Layer 3 of a small transformer language model trained on English Wikipedia (13 layers, counted from 0, width 96).
A neuron's activation on a vector x is GELU(weights . x), where the dot is the dot product.

Input weights of the MLP neurons that the questions are about. A number n stands for (n - 128) times 0.012.
n3: 123, 151, 121, 131, 126, 134, 115, 68, 135, 136, 79, 115, 113, 130, 74, 130, 133, 139, 126, 47, 122, 151, 112, 127, 100, 146, 99, 135, 139, 161, 139, 110, 171, 134, 160, 106, 143, 103, 201, 136, 174, 127, 139, 145, 164, 94, 115, 90, 80, 112, 108, 92, 141, 146, 121, 89, 103, 109, 144, 147, 154, 181, 135, 130, 104, 202, 145, 196, 100, 121, 93, 83, 191, 155, 160, 182, 125, 126, 130, 124, 141, 123, 117, 160, 107, 149, 140, 89, 130, 146, 136, 131, 108, 143, 100, 151
n7: 128, 93, 144, 104, 92, 82, 154, 60, 115, 124, 123, 157, 82, 168, 114, 155, 128, 153, 114, 121, 136, 86, 128, 119, 130, 113, 139, 129, 122, 109, 135, 131, 144, 166, 135, 135, 157, 114, 155, 140, 122, 137, 138, 118, 107, 156, 143, 130, 120, 111, 149, 113, 178, 152, 134, 167, 131, 74, 154, 117, 89, 89, 91, 116, 102, 113, 84, 161, 120, 175, 161, 76, 103, 111, 198, 132, 96, 155, 130, 114, 149, 130, 105, 202, 135, 64, 108, 154, 187, 121, 174, 90, 110, 175, 74, 151
n10: 89, 153, 65, 121, 99, 93, 133, 174, 77, 140, 155, 126, 153, 92, 134, 175, 61, 73, 193, 112, 85, 109, 119, 159, 114, 167, 164, 133, 129, 88, 129, 198, 74, 151, 187, 108, 108, 103, 143, 104, 22, 61, 95, 173, 195, 147, 129, 105, 118, 144, 102, 161, 129, 122, 107, 203, 104, 102, 114, 124, 127, 75, 115, 151, 126, 177, 101, 112, 136, 139, 168, 164, 141, 131, 163, 90, 92, 164, 122, 185, 178, 194, 151, 159, 132, 161, 171, 125, 121, 117, 125, 124, 122, 154, 121, 122
n54: 177, 150, 103, 144, 83, 171, 125, 103, 113, 148, 100, 129, 172, 147, 101, 144, 124, 82, 117, 54, 157, 122, 169, 58, 162, 153, 142, 89, 126, 123, 84, 110, 102, 191, 113, 134, 75, 114, 154, 112, 141, 127, 143, 140, 103, 140, 75, 132, 147, 149, 123, 116, 111, 113, 70, 117, 166, 113, 150, 140, 155, 181, 108, 180, 137, 173, 175, 122, 132, 121, 163, 100, 146, 147, 150, 152, 89, 139, 102, 111, 138, 104, 179, 56, 66, 155, 163, 94, 134, 97, 201, 99, 123, 171, 66, 127
n71: 114, 134, 117, 117, 176, 189, 154, 88, 187, 141, 131, 157, 98, 111, 108, 86, 131, 115, 170, 120, 124, 128, 116, 69, 146, 113, 167, 104, 63, 147, 155, 84, 159, 118, 109, 163, 111, 153, 115, 116, 102, 162, 136, 115, 135, 145, 178, 95, 68, 91, 112, 123, 180, 71, 134, 163, 133, 163, 107, 151, 124, 125, 81, 89, 105, 159, 126, 116, 127, 217, 199, 132, 121, 168, 138, 61, 149, 85, 99, 149, 151, 74, 177, 99, 105, 138, 106, 135, 125, 138, 175, 51, 101, 129, 147, 135
n83: 124, 69, 103, 80, 110, 133, 148, 175, 154, 93, 124, 106, 179, 164, 100, 147, 113, 120, 83, 80, 124, 142, 104, 125, 137, 182, 163, 138, 95, 142, 137, 129, 89, 158, 117, 143, 82, 92, 166, 132, 102, 193, 140, 114, 124, 197, 139, 137, 111, 131, 167, 110, 154, 88, 151, 151, 141, 97, 174, 133, 93, 102, 147, 93, 112, 135, 137, 162, 88, 132, 175, 123, 127, 160, 99, 183, 160, 168, 173, 132, 134, 147, 87, 115, 100, 120, 86, 113, 159, 158, 114, 115, 111, 103, 117, 128
n88: 93, 167, 162, 146, 96, 119, 103, 110, 121, 108, 101, 151, 94, 173, 114, 147, 111, 134, 105, 130, 177, 136, 103, 129, 100, 133, 104, 150, 108, 206, 132, 135, 161, 120, 98, 66, 125, 126, 159, 124, 117, 149, 118, 114, 143, 154, 115, 143, 120, 109, 129, 62, 193, 137, 93, 138, 111, 128, 141, 171, 80, 89, 40, 113, 147, 180, 135, 182, 114, 144, 163, 138, 124, 123, 124, 75, 115, 182, 119, 88, 68, 142, 133, 160, 143, 111, 133, 44, 182, 149, 78, 153, 139, 139, 117, 152
n99: 159, 101, 135, 64, 179, 126, 104, 192, 103, 104, 121, 133, 114, 144, 77, 129, 157, 109, 139, 133, 66, 110, 125, 170, 107, 150, 111, 142, 150, 107, 126, 151, 122, 167, 160, 87, 185, 145, 119, 175, 159, 178, 98, 174, 37, 113, 99, 108, 191, 201, 130, 170, 133, 136, 100, 112, 47, 87, 172, 143, 145, 123, 145, 125, 113, 132, 33, 146, 73, 105, 97, 127, 140, 249, 99, 108, 109, 154, 110, 137, 178, 86, 104, 182, 102, 57, 126, 138, 154, 122, 150, 124, 101, 75, 125, 130
n113: 183, 123, 119, 107, 158, 157, 78, 183, 131, 148, 113, 128, 106, 171, 133, 143, 106, 103, 117, 118, 161, 131, 140, 112, 153, 138, 152, 136, 111, 115, 130, 114, 136, 137, 148, 131, 113, 115, 103, 130, 126, 144, 114, 75, 113, 114, 125, 193, 161, 101, 152, 81, 156, 144, 73, 97, 152, 136, 173, 124, 67, 120, 145, 137, 138, 148, 64, 186, 100, 99, 119, 101, 129, 133, 106, 93, 195, 117, 137, 195, 105, 36, 137, 179, 92, 65, 165, 133, 160, 202, 84, 166, 156, 45, 123, 139
n122: 120, 120, 83, 134, 107, 146, 117, 117, 51, 149, 134, 101, 130, 120, 125, 149, 107, 97, 101, 50, 94, 123, 176, 103, 138, 144, 124, 134, 105, 144, 161, 87, 114, 120, 162, 161, 138, 108, 142, 146, 136, 135, 176, 103, 94, 104, 119, 100, 141, 111, 211, 128, 117, 130, 141, 145, 149, 196, 134, 159, 153, 118, 203, 171, 132, 113, 125, 121, 131, 163, 116, 142, 63, 185, 164, 97, 165, 59, 143, 150, 124, 171, 128, 113, 123, 127, 153, 155, 146, 116, 95, 89, 115, 120, 124, 158
n127: 202, 191, 97, 108, 109, 104, 215, 171, 104, 131, 121, 185, 124, 93, 177, 89, 64, 25, 102, 154, 143, 145, 76, 141, 162, 119, 137, 142, 131, 92, 166, 73, 97, 121, 126, 124, 130, 110, 153, 148, 178, 145, 105, 133, 181, 96, 111, 176, 91, 113, 165, 136, 155, 82, 202, 78, 108, 111, 109, 117, 127, 193, 93, 95, 102, 136, 176, 103, 148, 111, 153, 121, 157, 121, 174, 121, 130, 130, 101, 106, 138, 145, 102, 131, 179, 122, 128, 120, 116, 134, 110, 110, 101, 121, 149, 108
n191: 154, 135, 105, 102, 120, 113, 134, 110, 128, 104, 146, 114, 124, 87, 165, 145, 147, 46, 159, 132, 114, 131, 125, 118, 110, 168, 159, 109, 117, 41, 113, 146, 108, 107, 173, 130, 150, 166, 98, 124, 123, 130, 89, 137, 147, 125, 92, 130, 82, 140, 113, 210, 129, 145, 129, 106, 131, 141, 156, 122, 86, 107, 134, 104, 110, 111, 129, 87, 125, 158, 181, 144, 207, 164, 52, 80, 116, 134, 129, 158, 122, 152, 154, 135, 133, 117, 170, 155, 111, 161, 168, 137, 112, 155, 143, 89
n218: 79, 99, 172, 70, 121, 166, 120, 175, 163, 125, 133, 126, 163, 170, 117, 70, 86, 120, 201, 128, 168, 171, 124, 165, 125, 107, 177, 113, 109, 91, 148, 98, 91, 123, 128, 161, 101, 97, 110, 115, 73, 153, 159, 117, 75, 138, 121, 164, 108, 159, 132, 132, 125, 71, 178, 155, 99, 136, 169, 135, 113, 109, 160, 109, 110, 111, 124, 156, 91, 183, 196, 96, 142, 137, 106, 144, 101, 111, 132, 145, 119, 162, 75, 104, 124, 114, 136, 166, 170, 157, 128, 162, 134, 113, 111, 104
n221: 97, 159, 96, 131, 162, 146, 120, 140, 164, 144, 95, 133, 154, 140, 107, 102, 125, 165, 141, 122, 97, 77, 105, 146, 136, 135, 159, 161, 136, 114, 133, 58, 136, 103, 110, 119, 90, 97, 108, 139, 100, 191, 108, 186, 148, 128, 135, 114, 95, 114, 135, 112, 180, 112, 135, 134, 87, 118, 110, 171, 92, 201, 127, 121, 156, 120, 183, 136, 121, 135, 139, 133, 200, 168, 158, 137, 114, 121, 156, 96, 92, 129, 143, 57, 165, 96, 86, 66, 201, 166, 104, 127, 139, 173, 114, 119
n231: 187, 153, 123, 180, 169, 111, 81, 118, 122, 119, 148, 144, 156, 86, 93, 183, 175, 145, 112, 65, 170, 94, 145, 124, 93, 91, 141, 155, 88, 93, 176, 175, 72, 143, 155, 128, 74, 134, 187, 100, 101, 131, 121, 105, 116, 115, 84, 164, 66, 158, 106, 110, 145, 140, 140, 173, 78, 194, 152, 60, 164, 90, 127, 125, 112, 114, 146, 124, 155, 155, 124, 89, 134, 126, 147, 95, 150, 167, 71, 193, 113, 146, 134, 151, 88, 106, 154, 107, 150, 95, 147, 161, 147, 133, 70, 103
n234: 172, 155, 177, 132, 132, 146, 79, 165, 139, 127, 68, 166, 106, 135, 141, 158, 101, 133, 120, 142, 86, 110, 83, 138, 32, 123, 164, 80, 123, 189, 145, 140, 91, 116, 200, 122, 144, 122, 120, 114, 170, 122, 141, 147, 122, 152, 145, 149, 175, 103, 73, 71, 132, 108, 135, 155, 97, 113, 127, 50, 139, 128, 126, 133, 140, 150, 117, 122, 115, 145, 111, 108, 166, 122, 118, 115, 157, 101, 99, 163, 151, 130, 190, 111, 160, 160, 180, 145, 92, 65, 159, 131, 109, 107, 103, 131
n244: 96, 158, 67, 90, 105, 144, 111, 219, 89, 125, 180, 130, 161, 135, 130, 110, 157, 200, 105, 148, 127, 149, 172, 138, 91, 189, 106, 83, 88, 92, 128, 100, 152, 135, 133, 127, 115, 125, 132, 92, 113, 126, 132, 160, 180, 81, 126, 149, 121, 79, 119, 153, 125, 88, 122, 90, 115, 109, 82, 142, 175, 129, 81, 160, 112, 146, 139, 142, 105, 205, 92, 89, 130, 161, 131, 135, 101, 181, 101, 127, 97, 133, 144, 147, 94, 134, 143, 122, 178, 130, 157, 166, 111, 96, 122, 153
n258: 168, 121, 152, 179, 121, 122, 127, 110, 128, 174, 75, 121, 125, 159, 105, 149, 57, 163, 141, 75, 152, 75, 140, 121, 157, 146, 169, 132, 77, 84, 99, 96, 167, 80, 121, 164, 128, 99, 121, 139, 79, 146, 112, 96, 174, 158, 187, 85, 138, 141, 144, 127, 134, 76, 95, 120, 170, 128, 104, 119, 142, 148, 152, 128, 85, 152, 153, 119, 104, 141, 118, 147, 185, 172, 173, 109, 144, 84, 132, 171, 172, 114, 83, 130, 96, 84, 125, 153, 121, 67, 140, 139, 169, 155, 111, 123
n263: 143, 112, 145, 144, 114, 156, 125, 84, 153, 135, 131, 116, 126, 131, 138, 164, 110, 134, 93, 128, 127, 152, 197, 160, 95, 166, 136, 145, 99, 156, 139, 138, 136, 149, 132, 104, 95, 79, 115, 127, 141, 132, 164, 129, 109, 56, 103, 93, 124, 87, 152, 127, 86, 124, 82, 109, 119, 133, 115, 104, 116, 101, 180, 156, 141, 96, 132, 132, 106, 146, 104, 150, 144, 157, 142, 112, 143, 93, 128, 145, 188, 87, 137, 113, 172, 108, 140, 124, 44, 174, 110, 186, 141, 106, 94, 127
n291: 196, 81, 138, 169, 157, 139, 143, 97, 103, 105, 123, 191, 96, 90, 114, 149, 193, 141, 173, 88, 76, 101, 134, 155, 75, 81, 125, 75, 87, 95, 169, 105, 82, 149, 114, 170, 173, 119, 119, 146, 41, 81, 102, 142, 134, 147, 177, 112, 97, 141, 124, 108, 181, 71, 143, 159, 156, 191, 120, 85, 138, 150, 98, 113, 151, 72, 146, 132, 141, 176, 144, 150, 105, 156, 125, 120, 93, 87, 138, 168, 110, 170, 105, 126, 185, 133, 185, 116, 92, 129, 116, 122, 160, 125, 151, 102
n317: 117, 153, 155, 166, 83, 140, 56, 137, 137, 116, 128, 165, 141, 135, 90, 167, 102, 149, 140, 145, 186, 117, 137, 95, 173, 99, 146, 180, 103, 143, 193, 121, 139, 87, 81, 131, 143, 157, 137, 100, 132, 215, 141, 131, 77, 84, 136, 113, 128, 91, 123, 60, 140, 102, 96, 116, 97, 143, 170, 110, 134, 128, 101, 150, 154, 131, 125, 107, 131, 132, 87, 154, 114, 111, 132, 134, 109, 169, 147, 85, 84, 94, 137, 204, 149, 121, 101, 115, 110, 126, 121, 147, 149, 153, 115, 123
n323: 161, 120, 163, 117, 171, 98, 132, 160, 152, 93, 147, 116, 135, 138, 127, 79, 106, 133, 112, 144, 196, 125, 153, 107, 165, 115, 143, 167, 153, 111, 121, 94, 105, 148, 80, 169, 174, 104, 186, 94, 146, 144, 141, 72, 109, 167, 142, 119, 63, 167, 136, 109, 73, 146, 110, 179, 57, 183, 82, 138, 120, 151, 149, 160, 65, 130, 126, 121, 149, 77, 155, 173, 163, 128, 124, 168, 129, 78, 84, 109, 106, 146, 167, 141, 189, 77, 159, 73, 62, 115, 88, 63, 90, 163, 118, 163
n327: 97, 144, 103, 71, 136, 165, 160, 103, 133, 194, 97, 139, 141, 170, 172, 82, 96, 113, 92, 124, 89, 135, 160, 91, 125, 160, 159, 126, 108, 165, 105, 150, 102, 153, 177, 114, 105, 64, 183, 145, 172, 111, 139, 181, 142, 148, 93, 114, 73, 134, 124, 174, 139, 94, 105, 140, 148, 64, 150, 130, 120, 136, 90, 122, 155, 150, 77, 134, 117, 133, 118, 79, 127, 179, 85, 181, 83, 152, 153, 120, 100, 63, 141, 132, 130, 70, 152, 115, 139, 114, 164, 127, 153, 142, 88, 199
n328: 176, 80, 130, 127, 69, 130, 118, 142, 160, 103, 157, 100, 142, 121, 106, 133, 106, 99, 211, 61, 143, 133, 100, 116, 111, 96, 165, 164, 55, 96, 178, 106, 78, 164, 140, 145, 92, 90, 133, 139, 43, 163, 118, 132, 134, 167, 176, 122, 106, 154, 124, 105, 114, 111, 145, 99, 96, 78, 135, 102, 140, 176, 150, 123, 137, 167, 160, 108, 158, 102, 125, 174, 173, 151, 98, 119, 148, 97, 101, 160, 106, 143, 155, 142, 95, 87, 157, 141, 133, 199, 116, 144, 101, 124, 153, 109
n381: 40, 58, 91, 153, 145, 105, 162, 118, 123, 123, 83, 162, 174, 120, 160, 136, 123, 132, 144, 117, 88, 66, 118, 102, 120, 87, 140, 145, 139, 167, 180, 167, 78, 117, 186, 161, 114, 181, 127, 147, 121, 171, 111, 121, 135, 101, 121, 116, 188, 104, 164, 140, 132, 68, 95, 108, 71, 137, 97, 85, 163, 148, 101, 150, 133, 125, 124, 158, 113, 170, 137, 136, 145, 155, 147, 78, 169, 127, 107, 115, 185, 87, 153, 154, 88, 71, 189, 167, 125, 144, 101, 119, 164, 119, 109, 139

Each question shows a token from some text and the vector x that enters the MLP there. A number n stands for (n - 128) times 0.027.

"i": 111, 87, 122, 48, 114, 159, 145, 80, 159, 71, 141, 113, 143, 61, 181, 85, 156, 142, 120, 152, 172, 102, 96, 129, 99, 132, 141, 192, 73, 94, 123, 184, 166, 151, 126, 99, 88, 109, 165, 75, 192, 87, 104, 133, 97, 180, 205, 122, 171, 134, 91, 155, 202, 68, 115, 143, 135, 115, 135, 173, 120, 177, 169, 132, 137, 100, 198, 97, 102, 99, 73, 132, 110, 105, 165, 112, 124, 99, 156, 121, 112, 156, 176, 143, 92, 184, 119, 151, 157, 90, 111, 121, 175, 65, 124, 99
The most active neuron and its activation: n328, at about 2

" age": 145, 92, 103, 83, 97, 181, 76, 76, 149, 96, 109, 84, 145, 106, 195, 107, 126, 159, 106, 126, 165, 107, 97, 118, 111, 113, 130, 184, 117, 73, 133, 221, 159, 191, 190, 67, 113, 109, 171, 101, 159, 100, 114, 137, 91, 160, 178, 135, 162, 130, 81, 170, 200, 99, 123, 130, 145, 153, 150, 210, 112, 195, 145, 137, 117, 108, 143, 106, 86, 96, 109, 136, 94, 101, 147, 128, 160, 102, 114, 78, 117, 159, 136, 138, 114, 209, 123, 138, 133, 70, 76, 118, 186, 68, 113, 78
Which two neurons fire most, strongest first? n83, n54

" a": 115, 91, 138, 65, 99, 207, 108, 72, 131, 116, 129, 114, 121, 98, 204, 69, 148, 171, 94, 130, 204, 128, 110, 134, 112, 145, 134, 175, 86, 87, 125, 206, 157, 174, 147, 75, 131, 115, 148, 82, 178, 63, 134, 125, 109, 167, 187, 138, 153, 101, 99, 161, 213, 91, 95, 133, 126, 156, 141, 161, 123, 159, 162, 138, 100, 101, 171, 100, 79, 55, 97, 163, 125, 93, 170, 84, 119, 105, 147, 108, 104, 147, 134, 127, 105, 184, 137, 184, 133, 74, 93, 124, 166, 93, 121, 98
The neuron with the highest activation: n258

" child": 124, 94, 101, 71, 115, 191, 98, 70, 163, 105, 108, 108, 145, 115, 196, 121, 123, 148, 95, 138, 198, 109, 119, 120, 106, 110, 121, 179, 110, 59, 126, 222, 148, 178, 162, 73, 104, 128, 155, 91, 194, 70, 115, 130, 86, 164, 182, 137, 155, 83, 90, 144, 204, 94, 149, 123, 105, 147, 143, 193, 105, 162, 149, 135, 102, 107, 158, 101, 88, 123, 117, 128, 121, 106, 174, 117, 161, 113, 142, 109, 133, 132, 160, 135, 90, 207, 109, 144, 167, 69, 77, 151, 150, 67, 104, 86
The most active neuron and its activation: n231, at about 2.2

"ect": 100, 84, 120, 55, 115, 163, 78, 66, 160, 83, 159, 98, 146, 69, 211, 86, 152, 127, 115, 136, 162, 102, 117, 130, 141, 117, 114, 196, 85, 89, 143, 190, 160, 165, 148, 71, 84, 121, 150, 106, 211, 78, 113, 129, 102, 169, 193, 124, 152, 136, 127, 156, 202, 65, 110, 143, 119, 151, 154, 175, 124, 184, 138, 153, 135, 124, 167, 82, 108, 104, 94, 141, 89, 110, 171, 119, 127, 105, 148, 113, 133, 163, 148, 173, 93, 177, 118, 122, 141, 65, 105, 130, 138, 69, 114, 85
Which three neurons fire most, strongest first? n122, n231, n317

" ag": 120, 91, 114, 52, 98, 157, 118, 60, 153, 114, 133, 55, 116, 46, 200, 109, 145, 167, 143, 133, 172, 124, 101, 138, 108, 151, 138, 159, 103, 86, 142, 172, 165, 188, 166, 95, 102, 107, 159, 93, 205, 85, 131, 135, 77, 144, 192, 152, 156, 107, 76, 134, 212, 99, 139, 126, 138, 140, 148, 163, 89, 175, 155, 125, 127, 93, 181, 103, 113, 107, 106, 144, 119, 102, 187, 103, 125, 143, 121, 100, 127, 153, 120, 150, 120, 170, 117, 174, 112, 52, 104, 112, 183, 55, 125, 102
Which three neurons fire most, strongest first? n7, n234, n127

"c": 99, 82, 113, 66, 127, 175, 128, 63, 131, 89, 136, 106, 128, 63, 183, 102, 190, 169, 136, 130, 173, 118, 122, 147, 129, 97, 114, 164, 105, 99, 122, 175, 170, 154, 154, 81, 110, 141, 130, 83, 198, 68, 127, 121, 96, 178, 201, 118, 187, 127, 87, 171, 189, 77, 111, 106, 114, 170, 150, 167, 118, 186, 158, 146, 128, 81, 171, 85, 81, 89, 95, 148, 78, 77, 164, 91, 116, 102, 151, 124, 133, 130, 159, 156, 91, 166, 118, 179, 155, 84, 93, 111, 193, 76, 141, 118
The most active neuron and its activation: n381, at about 2.1

"oup": 111, 103, 115, 90, 111, 176, 91, 53, 134, 88, 105, 104, 143, 85, 188, 65, 155, 133, 135, 150, 180, 102, 86, 127, 126, 112, 135, 172, 83, 77, 106, 229, 149, 154, 135, 42, 92, 108, 164, 91, 191, 87, 109, 154, 78, 175, 190, 152, 141, 116, 120, 183, 210, 89, 134, 154, 117, 135, 144, 173, 94, 165, 149, 141, 141, 109, 154, 105, 111, 104, 117, 150, 108, 81, 153, 107, 133, 102, 146, 111, 140, 155, 164, 179, 106, 193, 75, 160, 129, 75, 86, 143, 178, 96, 124, 92
Which two neurons fire most, strongest first? n10, n88

"ot": 111, 104, 115, 52, 125, 141, 111, 71, 166, 88, 162, 98, 159, 56, 199, 103, 172, 115, 105, 115, 159, 115, 147, 128, 129, 102, 137, 192, 99, 80, 113, 197, 172, 174, 146, 96, 105, 126, 151, 99, 204, 73, 136, 138, 87, 163, 180, 129, 177, 125, 109, 170, 197, 70, 122, 133, 110, 144, 153, 184, 110, 178, 172, 140, 123, 115, 184, 72, 84, 98, 96, 127, 94, 97, 143, 91, 118, 111, 159, 107, 127, 145, 171, 151, 105, 173, 134, 149, 123, 80, 67, 115, 173, 68, 146, 87
The most active neuron and its activation: n122, at about 1.1

" the": 114, 91, 114, 56, 122, 189, 119, 87, 168, 124, 139, 110, 118, 79, 205, 76, 146, 155, 117, 151, 201, 120, 120, 140, 104, 122, 121, 187, 89, 97, 124, 200, 176, 174, 153, 85, 115, 116, 154, 87, 191, 58, 133, 139, 84, 188, 164, 134, 144, 113, 125, 168, 219, 99, 89, 131, 134, 135, 154, 169, 110, 173, 157, 130, 118, 91, 160, 81, 73, 73, 82, 147, 98, 98, 163, 110, 114, 108, 147, 100, 121, 153, 137, 118, 96, 179, 125, 167, 122, 73, 83, 130, 159, 96, 119, 89
The neuron with the highest activation: n327

" of": 127, 92, 102, 68, 117, 175, 112, 80, 149, 105, 130, 75, 143, 100, 199, 75, 171, 163, 134, 127, 180, 123, 113, 132, 104, 126, 142, 201, 100, 97, 110, 185, 149, 183, 181, 73, 131, 118, 138, 83, 191, 55, 96, 159, 99, 158, 153, 163, 176, 118, 106, 139, 193, 79, 108, 127, 105, 131, 131, 180, 136, 185, 151, 129, 104, 112, 193, 76, 87, 79, 77, 141, 125, 149, 177, 84, 138, 96, 143, 77, 110, 135, 176, 124, 101, 171, 116, 162, 132, 71, 111, 130, 166, 86, 125, 83
The neuron with the highest activation: n54

"ster": 120, 66, 97, 76, 126, 185, 107, 72, 155, 101, 131, 101, 165, 102, 201, 75, 152, 161, 115, 136, 171, 109, 126, 128, 109, 110, 116, 168, 121, 74, 114, 219, 185, 153, 160, 94, 92, 115, 153, 93, 192, 78, 125, 125, 97, 169, 194, 128, 183, 104, 98, 176, 220, 60, 116, 91, 124, 150, 127, 168, 124, 152, 160, 125, 124, 108, 152, 94, 77, 105, 85, 137, 111, 109, 159, 114, 152, 101, 152, 85, 123, 152, 146, 123, 109, 197, 114, 161, 147, 104, 97, 127, 187, 68, 113, 95
The most active neuron and its activation: n381, at about 2

"ell": 96, 84, 122, 43, 135, 166, 97, 93, 147, 88, 128, 85, 140, 77, 170, 74, 167, 158, 95, 121, 182, 129, 139, 143, 109, 107, 108, 175, 139, 81, 121, 211, 180, 179, 156, 91, 119, 85, 127, 69, 182, 54, 119, 127, 96, 151, 166, 135, 169, 123, 117, 156, 214, 79, 131, 114, 109, 167, 145, 173, 134, 190, 177, 128, 129, 110, 186, 89, 107, 55, 106, 138, 114, 92, 152, 87, 120, 104, 152, 114, 131, 137, 136, 166, 86, 174, 123, 131, 162, 94, 87, 139, 196, 79, 143, 104
The neuron with the highest activation: n113

"ine": 124, 92, 114, 50, 146, 160, 103, 65, 161, 101, 134, 104, 144, 66, 208, 90, 136, 130, 120, 141, 164, 104, 98, 127, 143, 113, 140, 174, 110, 77, 115, 198, 173, 174, 145, 75, 81, 92, 144, 96, 186, 69, 104, 147, 92, 169, 204, 117, 185, 130, 95, 178, 207, 84, 117, 133, 108, 137, 120, 168, 119, 173, 152, 125, 137, 105, 181, 88, 93, 93, 81, 124, 90, 145, 166, 114, 136, 98, 142, 95, 136, 166, 167, 150, 106, 187, 128, 169, 153, 87, 96, 124, 172, 64, 129, 90
Which three neurons fire most, strongest first? n99, n381, n10

" al": 128, 81, 142, 76, 89, 165, 96, 71, 149, 89, 148, 112, 94, 82, 194, 85, 153, 162, 143, 134, 178, 128, 122, 125, 96, 157, 122, 186, 95, 97, 117, 205, 130, 171, 158, 78, 124, 130, 162, 75, 182, 74, 131, 138, 76, 160, 184, 128, 147, 93, 91, 156, 223, 97, 130, 147, 141, 159, 152, 177, 118, 184, 138, 137, 76, 103, 171, 109, 110, 85, 72, 115, 106, 94, 184, 104, 95, 116, 172, 121, 142, 139, 140, 129, 94, 176, 106, 162, 138, 49, 102, 124, 170, 108, 138, 77
The most active neuron and its activation: n7, at about 1.5

"ab": 113, 110, 113, 71, 147, 179, 113, 99, 144, 70, 130, 95, 131, 81, 175, 68, 172, 156, 109, 142, 199, 102, 108, 121, 126, 105, 116, 186, 106, 89, 94, 186, 178, 147, 161, 75, 113, 107, 121, 83, 218, 50, 115, 124, 82, 193, 181, 145, 187, 120, 119, 158, 194, 108, 127, 130, 125, 170, 120, 181, 117, 176, 137, 142, 131, 90, 169, 118, 102, 65, 100, 141, 82, 91, 170, 102, 117, 105, 159, 111, 146, 142, 139, 170, 90, 157, 91, 149, 142, 88, 85, 152, 162, 77, 116, 99
The most active neuron and its activation: n113, at about 0.8

" l": 113, 89, 131, 67, 107, 176, 126, 91, 141, 86, 130, 89, 95, 107, 206, 105, 140, 164, 116, 125, 178, 123, 96, 120, 103, 140, 129, 188, 80, 69, 131, 186, 155, 184, 167, 88, 99, 119, 130, 108, 201, 70, 113, 148, 75, 160, 183, 128, 155, 139, 80, 153, 197, 79, 104, 134, 146, 156, 173, 186, 137, 184, 147, 128, 113, 108, 183, 114, 94, 97, 80, 134, 97, 84, 184, 129, 122, 104, 141, 103, 116, 169, 140, 159, 82, 175, 118, 135, 152, 65, 76, 122, 153, 77, 129, 91
Which two neurons fire most, strongest first? n3, n83

"\n": 103, 80, 122, 47, 102, 171, 100, 60, 152, 111, 124, 101, 121, 96, 169, 94, 154, 156, 143, 135, 220, 103, 118, 112, 92, 136, 132, 203, 105, 82, 101, 182, 163, 176, 150, 87, 105, 127, 136, 86, 187, 88, 112, 171, 111, 179, 178, 139, 168, 104, 102, 167, 219, 86, 113, 134, 146, 142, 145, 186, 128, 158, 161, 126, 107, 108, 169, 80, 81, 67, 84, 129, 118, 84, 184, 101, 115, 113, 133, 96, 119, 173, 154, 139, 120, 161, 112, 143, 146, 83, 99, 127, 167, 93, 122, 101
Which three neurons fire most, strongest first? n7, n88, n221

",": 117, 81, 120, 57, 117, 171, 122, 65, 171, 106, 127, 81, 125, 102, 189, 73, 145, 145, 130, 151, 191, 110, 122, 134, 113, 126, 110, 188, 92, 100, 122, 194, 180, 179, 168, 70, 103, 125, 146, 80, 189, 97, 93, 160, 100, 166, 184, 139, 173, 123, 88, 165, 188, 46, 119, 123, 137, 150, 142, 176, 127, 177, 176, 127, 97, 94, 164, 71, 92, 90, 86, 121, 123, 103, 168, 82, 122, 84, 142, 101, 141, 143, 159, 129, 128, 177, 133, 169, 137, 86, 92, 128, 181, 105, 116, 81
Which two neurons fire most, strongest first? n263, n258

" W": 110, 79, 139, 59, 123, 195, 133, 90, 153, 96, 119, 100, 118, 117, 183, 109, 146, 146, 125, 97, 192, 132, 116, 135, 117, 108, 118, 193, 82, 72, 112, 176, 172, 177, 163, 88, 109, 117, 148, 87, 204, 61, 128, 144, 96, 178, 173, 140, 196, 130, 110, 186, 189, 96, 115, 119, 129, 147, 146, 166, 112, 183, 169, 132, 129, 101, 143, 84, 86, 71, 86, 120, 102, 94, 154, 88, 110, 91, 124, 92, 108, 167, 152, 163, 99, 164, 99, 176, 116, 81, 100, 157, 182, 76, 128, 93
Which three neurons fire most, strongest first? n99, n113, n218

" 7": 98, 97, 125, 62, 135, 175, 107, 78, 153, 101, 133, 117, 96, 109, 189, 90, 142, 156, 124, 122, 203, 112, 110, 115, 115, 107, 131, 185, 84, 48, 112, 177, 155, 149, 134, 60, 107, 139, 148, 99, 201, 92, 79, 128, 88, 193, 199, 120, 172, 129, 78, 180, 175, 93, 121, 116, 146, 154, 131, 191, 92, 192, 166, 126, 107, 109, 168, 90, 102, 99, 107, 130, 108, 105, 176, 112, 121, 93, 165, 99, 138, 183, 149, 158, 94, 177, 118, 165, 134, 78, 101, 162, 143, 68, 125, 98
The neuron with the highest activation: n258

" ab": 113, 102, 114, 62, 92, 173, 126, 86, 150, 73, 110, 94, 82, 100, 203, 73, 162, 161, 128, 137, 180, 120, 119, 145, 123, 132, 116, 175, 104, 92, 133, 208, 141, 179, 156, 77, 104, 119, 132, 67, 191, 73, 96, 139, 95, 165, 204, 149, 185, 94, 103, 167, 219, 102, 127, 150, 147, 147, 151, 190, 102, 161, 141, 141, 89, 91, 167, 120, 92, 102, 96, 130, 99, 110, 184, 95, 101, 111, 161, 104, 127, 133, 113, 157, 98, 173, 98, 152, 106, 64, 102, 144, 177, 126, 109, 122
The most active neuron and its activation: n7, at about 3

"le": 123, 106, 111, 71, 136, 172, 116, 93, 152, 93, 140, 84, 147, 89, 207, 79, 145, 162, 95, 123, 174, 106, 122, 125, 122, 124, 117, 189, 115, 59, 95, 209, 173, 161, 155, 76, 98, 106, 146, 73, 187, 76, 131, 125, 98, 181, 184, 140, 157, 108, 124, 182, 221, 114, 96, 124, 139, 166, 111, 158, 129, 159, 129, 136, 125, 117, 175, 90, 82, 79, 68, 128, 85, 106, 157, 99, 128, 82, 135, 80, 130, 157, 140, 151, 112, 199, 132, 165, 136, 99, 92, 124, 187, 67, 126, 117
Which two neurons fire most, strongest first? n244, n122

" s": 111, 80, 140, 67, 117, 187, 123, 66, 127, 105, 116, 108, 110, 103, 205, 88, 161, 142, 134, 132, 189, 142, 113, 125, 94, 161, 128, 181, 74, 68, 103, 204, 138, 165, 158, 74, 124, 121, 134, 91, 219, 65, 115, 152, 85, 153, 176, 129, 176, 118, 85, 143, 188, 94, 102, 164, 127, 135, 154, 156, 132, 172, 162, 119, 108, 107, 165, 103, 102, 85, 72, 133, 111, 90, 191, 114, 138, 92, 144, 85, 142, 171, 154, 134, 124, 176, 114, 151, 120, 77, 101, 132, 169, 85, 104, 96
The neuron with the highest activation: n234